Layer 11 of a small transformer language model trained on English Wikipedia (26 layers, counted from 0, width 96).
A neuron's activation on a vector x is SiLU(gate . x) times (in . x), where the dot is the dot product.

Input weights of the MLP neurons that the questions are about. A number n stands for (n - 500) times 0.0011.
n30 gate: 362 321 521 340 466 274 387 487 772 209 421 609 299 500 513 449 420 482 557 512 653 556 455 211 733 643 806 427 325 602 500 558 586 568 551 414 512 454 636 376 717 607 425 549 648 702 322 336 660 463 458 424 412 727 550 443 338 465 475 574 337 169 385 268 397 521 304 392 548 457 601 522 315 717 314 480 620 583 565 518 633 625 362 521 766 630 491 574 492 612 660 263 696 712 404 334
n64 gate: 692 660 737 450 470 367 565 515 467 653 404 766 548 445 426 619 386 464 372 358 431 402 511 343 631 443 515 583 550 407 592 417 451 526 567 601 561 520 374 624 595 423 343 670 507 542 337 540 151 339 714 496 446 378 381 646 385 466 456 399 553 411 435 758 642 661 444 674 514 578 600 400 610 578 500 804 462 737 383 481 371 456 667 328 435 560 620 450 575 628 198 439 569 450 493 508
n114 gate: 509 349 650 671 645 328 521 668 755 517 302 383 397 321 436 482 635 397 448 474 780 319 421 465 589 295 449 804 461 770 680 491 302 532 395 588 726 365 632 705 616 256 572 539 355 517 416 374 629 390 676 278 439 487 544 334 400 681 491 359 500 641 752 373 628 801 431 319 568 692 500 632 270 629 319 609 659 375 667 396 441 374 740 751 790 504 412 650 382 753 579 415 307 697 357 481
n203 gate: 366 436 585 402 287 521 359 469 543 295 646 436 470 548 401 620 610 252 267 496 542 283 525 529 466 356 517 547 676 255 664 413 496 320 384 657 600 442 456 437 516 355 714 14 462 561 508 335 406 553 547 445 261 285 471 730 504 405 419 637 385 321 276 516 472 252 577 439 568 517 262 575 399 410 273 496 556 680 583 487 616 534 549 614 267 357 828 641 545 660 352 531 605 607 467 790
n218 gate: 783 399 225 387 724 319 527 397 650 406 543 710 492 297 362 479 322 509 460 854 545 670 432 440 504 802 525 546 408 744 504 387 572 210 676 169 691 725 466 618 386 573 479 596 550 699 569 450 339 492 454 343 582 443 667 408 726 458 330 549 668 350 536 496 465 500 739 577 508 496 740 504 426 687 487 524 429 611 572 578 541 369 416 570 650 472 437 609 384 361 419 651 369 464 606 650
n223 gate: 476 605 568 576 292 438 622 674 399 564 666 720 576 496 637 638 556 400 307 323 496 435 442 624 551 442 553 435 400 631 381 586 642 520 593 258 414 409 330 563 222 544 555 415 684 358 414 564 588 717 572 420 500 668 429 523 601 152 280 672 450 488 508 679 398 682 443 574 662 314 648 629 663 346 397 634 364 579 484 454 574 413 408 536 504 723 765 543 315 423 570 558 286 504 267 786
n226 gate: 617 670 693 490 327 374 527 386 466 164 510 784 452 491 427 311 639 126 699 726 476 554 603 528 287 480 539 402 449 590 591 744 685 558 539 421 387 265 346 616 505 579 633 749 366 569 622 787 384 733 452 414 390 598 707 328 423 436 428 528 296 698 252 232 459 605 432 465 373 432 486 720 801 465 677 583 305 619 771 510 24 514 537 448 455 532 720 654 671 388 588 265 880 347 405 520
n30 in: 678 622 655 211 588 464 292 435 404 295 322 370 384 402 323 546 346 383 677 528 341 415 532 468 471 385 628 496 400 706 351 394 462 534 479 293 565 440 427 500 460 477 471 596 259 580 520 371 548 738 392 704 604 191 382 532 181 402 296 561 625 575 622 496 676 673 449 744 641 660 396 435 724 492 299 468 504 554 744 930 613 595 508 504 534 520 581 589 315 466 423 353 521 492 504 250
n64 in: 297 563 524 640 527 466 569 641 539 397 598 500 415 375 488 227 410 530 534 346 588 388 546 455 531 492 492 476 685 500 570 538 194 282 366 420 412 479 431 274 545 556 469 267 473 530 439 473 434 599 234 531 525 343 580 542 642 380 774 469 674 390 435 431 467 434 365 548 673 496 316 471 694 615 484 688 363 635 721 924 164 558 590 643 512 586 544 534 662 651 320 508 318 553 404 310
n114 in: 428 337 562 496 649 464 469 684 600 527 560 447 611 539 462 533 418 536 305 464 334 394 251 748 443 708 631 500 217 554 566 637 307 613 734 556 379 545 449 530 685 682 267 396 661 286 541 426 387 488 455 302 401 649 844 536 329 513 330 488 560 654 597 666 473 799 408 458 383 713 570 354 664 359 513 579 684 345 653 250 743 606 293 561 483 381 626 581 484 487 470 655 561 468 337 671
n203 in: 418 381 678 566 146 508 644 548 390 655 548 477 304 413 564 317 307 600 447 415 496 491 435 569 533 89 341 474 581 520 559 434 350 300 751 533 817 329 544 637 480 305 479 383 420 577 488 245 314 390 538 681 368 590 187 516 300 655 378 627 541 365 578 327 480 563 491 539 631 466 395 588 467 697 565 548 472 438 409 500 500 546 617 487 513 419 667 246 386 500 655 404 675 679 102 631
n218 in: 588 570 548 386 422 251 376 258 548 570 748 467 539 455 544 399 453 458 312 587 440 451 458 391 663 718 398 438 128 674 676 487 359 465 474 542 530 602 442 491 537 166 654 241 630 591 432 673 596 441 539 543 495 686 683 475 832 496 448 339 542 509 475 512 402 324 500 513 504 482 613 541 272 667 340 766 529 350 166 233 476 350 371 586 787 271 844 589 625 491 487 744 637 563 620 581
n223 in: 438 430 529 723 643 504 500 403 714 612 356 715 468 496 525 450 516 663 386 543 316 254 104 437 709 320 642 541 488 569 597 552 467 686 541 544 560 452 483 397 438 406 500 571 712 633 216 480 534 326 854 598 278 540 492 433 294 442 549 624 551 746 524 519 654 456 438 303 512 665 365 759 301 549 504 422 353 339 425 555 678 674 327 367 559 488 529 440 291 450 588 759 391 472 709 441
n226 in: 393 756 561 546 522 352 516 441 518 475 205 730 630 373 852 624 457 443 647 676 496 460 424 576 530 563 384 487 567 569 509 581 801 579 535 611 423 389 414 624 596 548 621 370 635 546 615 239 417 559 718 395 382 308 551 184 628 661 596 572 331 557 474 480 406 582 438 289 475 553 251 750 812 364 773 475 517 625 451 186 224 617 471 509 622 387 447 853 340 735 679 477 526 584 603 310

Each question shows a token from some text and the vector x that enters the MLP there. A number n stands for (n - 500) times 0.0089.

"ad": 356 149 448 573 588 567 665 365 560 689 567 604 584 685 543 640 412 390 173 584 605 544 482 285 544 499 413 398 607 441 542 563 396 365 709 503 551 494 395 585 430 491 495 499 442 486 380 503 579 502 450 749 335 341 548 317 690 422 418 460 560 421 356 497 427 610 674 446 729 574 545 553 477 572 466 418 363 570 539 412 464 401 480 449 484 490 352 378 691 628 622 514 488 444 594 557
The neuron with the highest activation: n218

" C": 661 457 520 469 556 519 550 240 413 575 492 547 449 488 514 703 272 367 213 411 807 544 549 519 647 322 476 535 539 602 409 460 580 574 562 474 386 575 486 633 529 592 409 547 609 576 431 446 603 597 293 627 499 380 377 334 733 498 605 508 613 287 313 649 528 652 493 469 592 517 543 578 495 440 473 416 482 396 436 586 354 640 689 502 405 531 478 280 562 663 506 369 517 487 514 698
Which two neurons fire most, strongest first? n64, n114

"th": 599 315 422 575 606 577 635 274 522 699 487 612 534 562 444 487 324 301 237 554 462 345 502 579 529 421 461 455 691 524 527 515 602 451 576 423 346 609 459 590 502 450 514 500 515 440 406 378 609 514 525 689 457 317 437 467 534 459 583 556 399 350 319 510 400 728 541 434 541 570 536 565 395 577 366 401 258 532 463 347 375 821 599 554 397 366 384 414 745 614 699 392 502 478 526 550
The neuron with the highest activation: n203

" |": 552 534 364 380 479 288 676 121 548 695 436 487 431 528 676 629 323 336 243 400 565 356 416 528 648 441 500 454 662 662 372 579 414 406 521 529 368 694 448 494 507 488 440 685 556 564 473 471 610 481 441 620 520 320 415 411 670 596 631 427 417 528 452 466 534 510 539 513 555 626 599 494 437 450 418 173 464 568 547 365 459 547 459 490 299 412 377 356 586 612 467 522 431 537 370 555
Which three neurons fire most, strongest first? n30, n114, n218

"ed": 579 340 472 522 553 449 605 464 641 750 471 462 538 844 524 483 416 356 277 289 773 490 462 431 486 414 324 349 672 565 355 538 502 460 628 523 465 727 406 383 491 349 536 607 515 597 483 485 595 446 380 749 525 390 586 338 635 559 609 586 338 502 415 490 503 591 575 539 594 520 464 637 378 478 438 268 470 476 460 493 477 546 481 337 544 387 435 403 607 638 714 331 516 460 499 543
Which neuron fires most, and how strongly? n64, at about 0.18

"st": 545 234 400 563 532 383 623 476 536 634 559 480 484 609 526 559 280 365 425 487 479 356 446 560 663 482 428 628 568 543 535 434 462 513 648 386 369 631 461 584 476 417 554 576 438 456 466 572 625 430 398 774 465 234 502 269 563 467 653 565 402 376 279 693 397 713 509 437 498 534 393 657 562 509 574 480 259 466 400 464 508 724 541 406 551 346 426 453 714 511 631 318 681 552 584 525
Which two neurons fire most, strongest first? n226, n114

"The": 665 515 430 466 456 334 673 320 484 754 553 472 475 479 517 589 554 370 337 458 526 379 452 553 538 482 470 551 683 666 346 523 428 564 566 484 445 732 411 471 543 721 488 460 529 426 450 531 695 367 457 780 386 487 399 361 617 619 650 515 548 370 408 596 453 595 567 416 385 260 285 618 595 509 499 315 460 561 466 463 456 478 738 339 349 636 434 482 707 674 497 434 592 499 414 614
Which neuron fires most, and how strongly? n30, at about 0.65

" I": 566 562 407 400 518 347 538 372 515 737 301 481 446 486 440 512 429 320 268 376 569 524 353 582 627 368 477 483 677 655 400 381 556 417 646 297 351 634 478 497 612 750 509 602 543 545 473 558 493 550 312 678 521 507 224 196 586 460 597 519 574 243 358 530 608 591 522 597 546 610 511 428 556 403 373 433 540 462 349 391 494 545 529 596 520 417 435 485 547 539 489 370 527 516 249 468
Which neuron fires most, and how strongly? n30, at about 1.3

" B": 410 463 550 398 538 529 613 321 537 739 526 575 389 485 505 701 387 409 281 348 634 489 418 353 562 478 383 528 689 655 433 490 618 394 532 317 455 610 513 564 541 572 400 624 629 452 451 534 537 550 344 817 513 410 388 421 765 583 582 619 662 273 261 676 520 707 456 455 543 605 413 586 615 476 477 398 426 511 444 433 495 555 568 468 530 444 474 334 651 508 609 366 535 557 489 699
The neuron with the highest activation: n64

"\"": 446 402 428 604 623 385 596 439 531 611 496 373 442 420 368 522 291 430 348 404 689 492 584 439 438 432 397 402 471 690 335 481 618 483 508 612 175 653 503 457 363 435 648 697 582 402 347 497 559 443 540 675 381 530 438 290 574 597 609 586 365 437 371 297 607 552 455 337 616 633 610 540 634 348 465 302 456 536 564 538 423 604 472 558 307 492 393 419 649 597 535 313 620 640 450 593
The neuron with the highest activation: n226

"t": 626 382 449 496 675 391 661 465 385 568 468 548 592 511 586 508 257 389 390 335 383 566 348 290 493 600 678 474 644 657 544 520 502 566 571 525 304 589 607 451 470 446 465 394 528 687 433 420 530 398 342 804 617 397 503 196 547 517 564 669 421 323 352 613 570 639 597 635 643 548 518 464 535 491 482 439 381 467 510 567 597 516 604 608 303 279 524 353 589 485 408 442 485 409 465 669
The neuron with the highest activation: n64

" ex": 616 511 430 429 450 309 573 409 674 565 356 501 381 622 323 547 463 305 317 415 475 592 338 400 508 472 575 501 460 796 466 581 438 583 627 422 282 570 246 687 460 497 478 598 494 587 580 358 502 695 406 753 453 456 374 329 372 524 581 536 209 543 332 574 327 577 465 441 484 471 592 465 591 432 535 362 430 627 492 427 339 519 561 465 366 494 455 389 574 667 573 581 544 530 394 641
Which neuron fires most, and how strongly? n226, at about 7.3

" M": 526 568 471 321 463 527 515 291 544 659 569 488 345 489 388 604 273 483 291 480 577 439 519 384 683 410 383 512 515 682 415 641 595 427 705 499 291 671 523 561 524 592 556 499 751 566 437 586 531 543 339 743 491 384 422 310 641 483 516 427 587 373 171 765 475 613 479 437 529 530 455 531 568 505 543 418 604 478 442 448 484 617 470 461 362 572 349 378 632 645 493 395 443 669 466 564
Which three neurons fire most, strongest first? n64, n218, n114

" O": 472 404 437 350 466 535 445 161 638 527 380 410 319 415 573 576 386 353 367 374 592 558 416 559 639 430 409 483 585 706 478 456 454 506 658 390 501 689 535 469 585 658 401 545 514 480 436 551 573 547 366 807 493 508 262 320 506 452 525 652 377 221 408 625 518 738 485 490 556 508 517 606 558 530 491 436 460 460 398 348 490 557 475 389 339 677 528 546 722 657 578 474 480 515 372 619
Which two neurons fire most, strongest first? n30, n114

"ut": 568 401 373 606 752 480 594 322 465 634 397 494 292 489 533 430 476 503 280 509 495 351 513 360 595 507 654 317 659 487 451 439 606 369 550 381 408 625 436 512 438 496 438 464 494 617 589 496 760 435 481 682 362 536 404 365 386 582 619 372 443 297 282 548 575 682 575 659 698 435 551 632 559 489 502 477 479 433 527 437 767 589 417 631 479 327 430 406 561 636 674 414 445 309 455 516
The neuron with the highest activation: n30

"7": 530 468 345 333 778 469 594 379 595 682 534 427 441 740 523 546 483 442 289 457 556 408 496 501 364 428 697 405 618 662 324 495 583 561 492 476 441 683 493 474 499 471 477 733 558 518 587 566 518 510 400 599 554 341 484 469 507 420 637 503 340 292 391 513 599 680 435 381 619 467 614 490 457 353 472 353 321 551 457 313 319 665 356 413 364 373 296 424 637 587 602 366 575 530 583 637
The neuron with the highest activation: n203

" p": 472 367 328 476 457 556 525 385 596 615 479 554 369 373 438 658 399 307 240 367 586 293 573 538 604 427 421 464 639 706 469 506 502 591 617 406 404 714 484 655 579 572 533 563 629 596 492 408 552 468 395 612 305 376 295 275 566 403 691 550 405 370 258 646 556 619 471 588 553 541 547 526 550 454 451 471 509 582 310 443 315 473 502 504 307 476 327 371 540 507 478 511 425 679 496 703
Which neuron fires most, and how strongly? n203, at about 1.1

"ar": 485 374 409 429 598 581 670 349 579 741 452 478 504 552 551 654 532 499 404 501 605 440 368 344 657 518 457 599 567 567 759 467 582 494 495 364 352 667 362 493 499 534 619 401 388 524 617 592 641 549 322 678 482 448 498 588 442 548 726 485 431 150 465 507 553 711 465 555 480 724 648 555 550 538 587 335 342 400 290 428 402 566 611 548 291 458 429 280 538 546 592 561 504 524 584 528
Which neuron fires most, and how strongly? n30, at about 0.48

" m": 464 543 448 517 521 526 524 285 501 774 576 550 281 484 400 537 343 348 349 467 576 374 523 431 611 474 488 576 612 577 483 627 507 582 678 518 151 685 426 617 546 567 551 532 705 680 462 546 550 555 335 658 506 314 457 387 534 407 559 418 433 380 227 690 552 536 545 553 522 612 485 488 475 405 435 438 567 513 474 394 354 576 334 437 259 551 264 381 629 530 538 471 501 638 485 642
Which two neurons fire most, strongest first? n64, n30

"c": 636 361 510 415 589 587 621 235 538 578 598 548 493 612 581 491 437 348 229 616 396 511 594 435 504 450 535 541 663 571 447 356 420 635 737 336 287 672 509 471 486 507 516 466 501 753 499 460 567 575 315 648 378 380 437 492 415 577 409 276 743 383 441 462 448 694 519 588 597 461 609 563 568 570 613 398 321 493 598 667 402 669 547 654 401 529 400 333 621 538 405 422 485 451 508 578
The neuron with the highest activation: n64

"m": 502 511 405 416 565 520 653 387 516 702 588 495 313 494 405 500 389 386 247 524 460 439 665 439 610 503 410 536 538 531 408 617 471 594 608 394 232 686 449 623 444 544 602 388 703 714 465 552 554 479 379 662 583 177 446 472 560 415 576 353 517 351 233 768 554 566 559 487 476 503 514 467 498 461 559 486 561 566 625 384 459 462 482 463 373 507 363 378 791 560 542 533 464 696 579 559
Which two neurons fire most, strongest first? n64, n218

"-": 567 451 276 397 621 532 686 247 614 691 463 544 361 446 486 698 362 551 281 458 577 516 548 486 451 395 317 515 576 746 328 426 472 433 628 543 369 845 584 476 574 660 536 517 580 485 415 479 530 581 440 736 526 357 573 423 600 558 573 551 489 347 356 344 505 609 580 523 570 587 604 556 465 451 455 459 477 441 318 526 580 412 443 400 317 464 429 403 547 634 779 504 471 392 520 571
Which three neurons fire most, strongest first? n64, n114, n218

"ell": 536 368 409 584 626 424 664 230 365 668 489 469 449 513 578 577 419 557 547 607 659 403 476 398 548 547 578 428 577 565 442 571 604 518 772 405 386 478 609 598 536 573 476 539 577 685 636 467 576 606 370 806 312 394 516 362 325 531 448 464 406 420 409 588 554 503 511 517 417 623 637 516 519 238 578 332 423 426 604 307 569 482 633 595 641 355 323 304 677 515 575 373 520 550 338 508
Which three neurons fire most, strongest first? n64, n226, n223

"e": 616 406 344 439 484 478 580 327 612 590 615 542 474 621 458 642 297 377 287 435 525 457 588 325 575 536 534 450 418 745 419 581 467 542 654 366 321 566 291 538 425 461 510 650 458 722 456 563 591 391 294 692 524 445 434 411 689 496 426 645 405 516 502 663 585 592 502 579 317 623 483 503 416 595 441 194 478 443 444 544 408 698 680 550 331 529 526 545 555 733 545 487 566 587 410 486
Which neuron fires most, and how strongly? n218, at about 1.8

".": 455 448 402 426 603 388 665 162 447 652 567 613 505 529 600 632 462 380 352 408 499 364 482 463 640 295 581 612 572 559 393 433 333 373 631 528 372 756 411 597 422 451 556 585 760 565 463 525 593 611 477 774 531 463 437 359 596 491 601 559 445 462 387 561 622 504 582 498 494 617 679 538 494 493 334 323 499 580 495 373 418 523 336 467 331 498 364 233 608 688 453 446 438 481 545 505
The neuron with the highest activation: n223

"in": 447 417 322 447 624 444 716 275 421 539 293 298 519 678 513 589 381 224 332 529 615 364 521 353 572 366 463 546 529 557 444 479 410 455 600 387 593 433 385 445 404 543 553 405 601 470 296 636 648 615 551 797 497 551 586 279 332 451 546 401 428 392 302 473 417 699 526 317 544 623 495 604 516 381 508 401 567 466 468 477 395 486 375 578 605 424 528 368 563 502 565 494 530 696 594 412
The neuron with the highest activation: n30

"r": 662 318 475 405 719 490 667 351 409 708 467 407 412 673 628 641 544 376 269 378 560 497 573 525 524 370 374 557 510 729 352 586 586 487 545 379 487 474 271 418 295 536 459 356 392 615 477 560 685 642 544 785 432 325 497 354 594 309 404 503 556 276 427 589 506 545 492 467 498 503 607 451 391 499 586 396 512 476 426 490 552 528 535 456 321 459 485 398 639 568 687 425 520 620 550 621
The neuron with the highest activation: n114

"00": 646 343 371 387 685 503 516 319 588 652 642 535 482 659 415 591 538 409 354 559 520 364 525 487 660 484 446 543 673 700 533 437 498 457 444 490 296 652 429 374 480 450 507 560 541 493 596 521 588 525 461 579 323 343 369 472 587 483 573 564 305 312 300 326 581 742 493 421 491 471 578 437 559 322 543 384 347 517 420 444 491 612 348 459 312 448 206 420 590 485 608 449 631 611 659 710
Which two neurons fire most, strongest first? n64, n114

"ity": 493 300 498 574 665 545 652 357 543 655 495 360 510 491 524 516 307 273 312 593 529 441 617 495 485 348 614 540 766 562 357 403 428 551 525 322 293 615 398 530 543 488 723 607 457 488 503 390 453 481 494 649 534 460 476 510 500 577 576 583 438 303 374 542 522 506 422 565 485 550 672 559 348 537 502 272 538 597 493 476 557 616 428 499 528 309 342 314 868 631 545 302 462 460 432 414
Which neuron fires most, and how strongly? n226, at about 0.35

" E": 537 524 423 392 472 644 563 193 498 643 365 535 498 538 479 560 488 337 348 507 622 569 631 510 596 332 344 516 585 613 514 485 430 303 803 447 453 599 416 615 505 589 450 555 594 528 389 637 501 535 291 753 437 632 311 274 633 658 542 628 572 294 333 693 569 694 441 624 432 572 577 551 587 393 451 346 535 427 442 444 436 451 599 402 368 542 593 495 617 633 564 507 566 598 477 535
The neuron with the highest activation: n114

"es": 685 393 447 450 533 460 622 362 477 692 407 456 472 683 482 487 463 340 464 264 562 575 527 365 506 448 637 641 516 544 519 350 386 599 566 466 356 732 319 760 456 387 390 662 482 563 436 627 559 424 636 697 418 319 548 297 632 487 622 501 395 449 320 565 420 798 416 452 603 671 612 405 592 535 495 368 565 510 660 569 428 573 570 537 435 537 586 404 649 641 383 415 529 421 386 520
The neuron with the highest activation: n64

" and": 535 595 355 457 547 463 636 160 604 423 469 474 465 535 543 695 605 390 345 372 655 359 409 437 557 484 534 436 632 658 284 456 554 436 701 505 293 696 483 572 606 472 553 645 554 546 284 591 581 503 481 814 521 486 412 430 507 609 664 485 588 474 315 556 486 459 482 574 461 384 412 641 420 418 385 210 540 581 592 535 521 618 485 355 520 434 486 420 632 628 611 408 486 366 534 334
Which three neurons fire most, strongest first? n30, n114, n203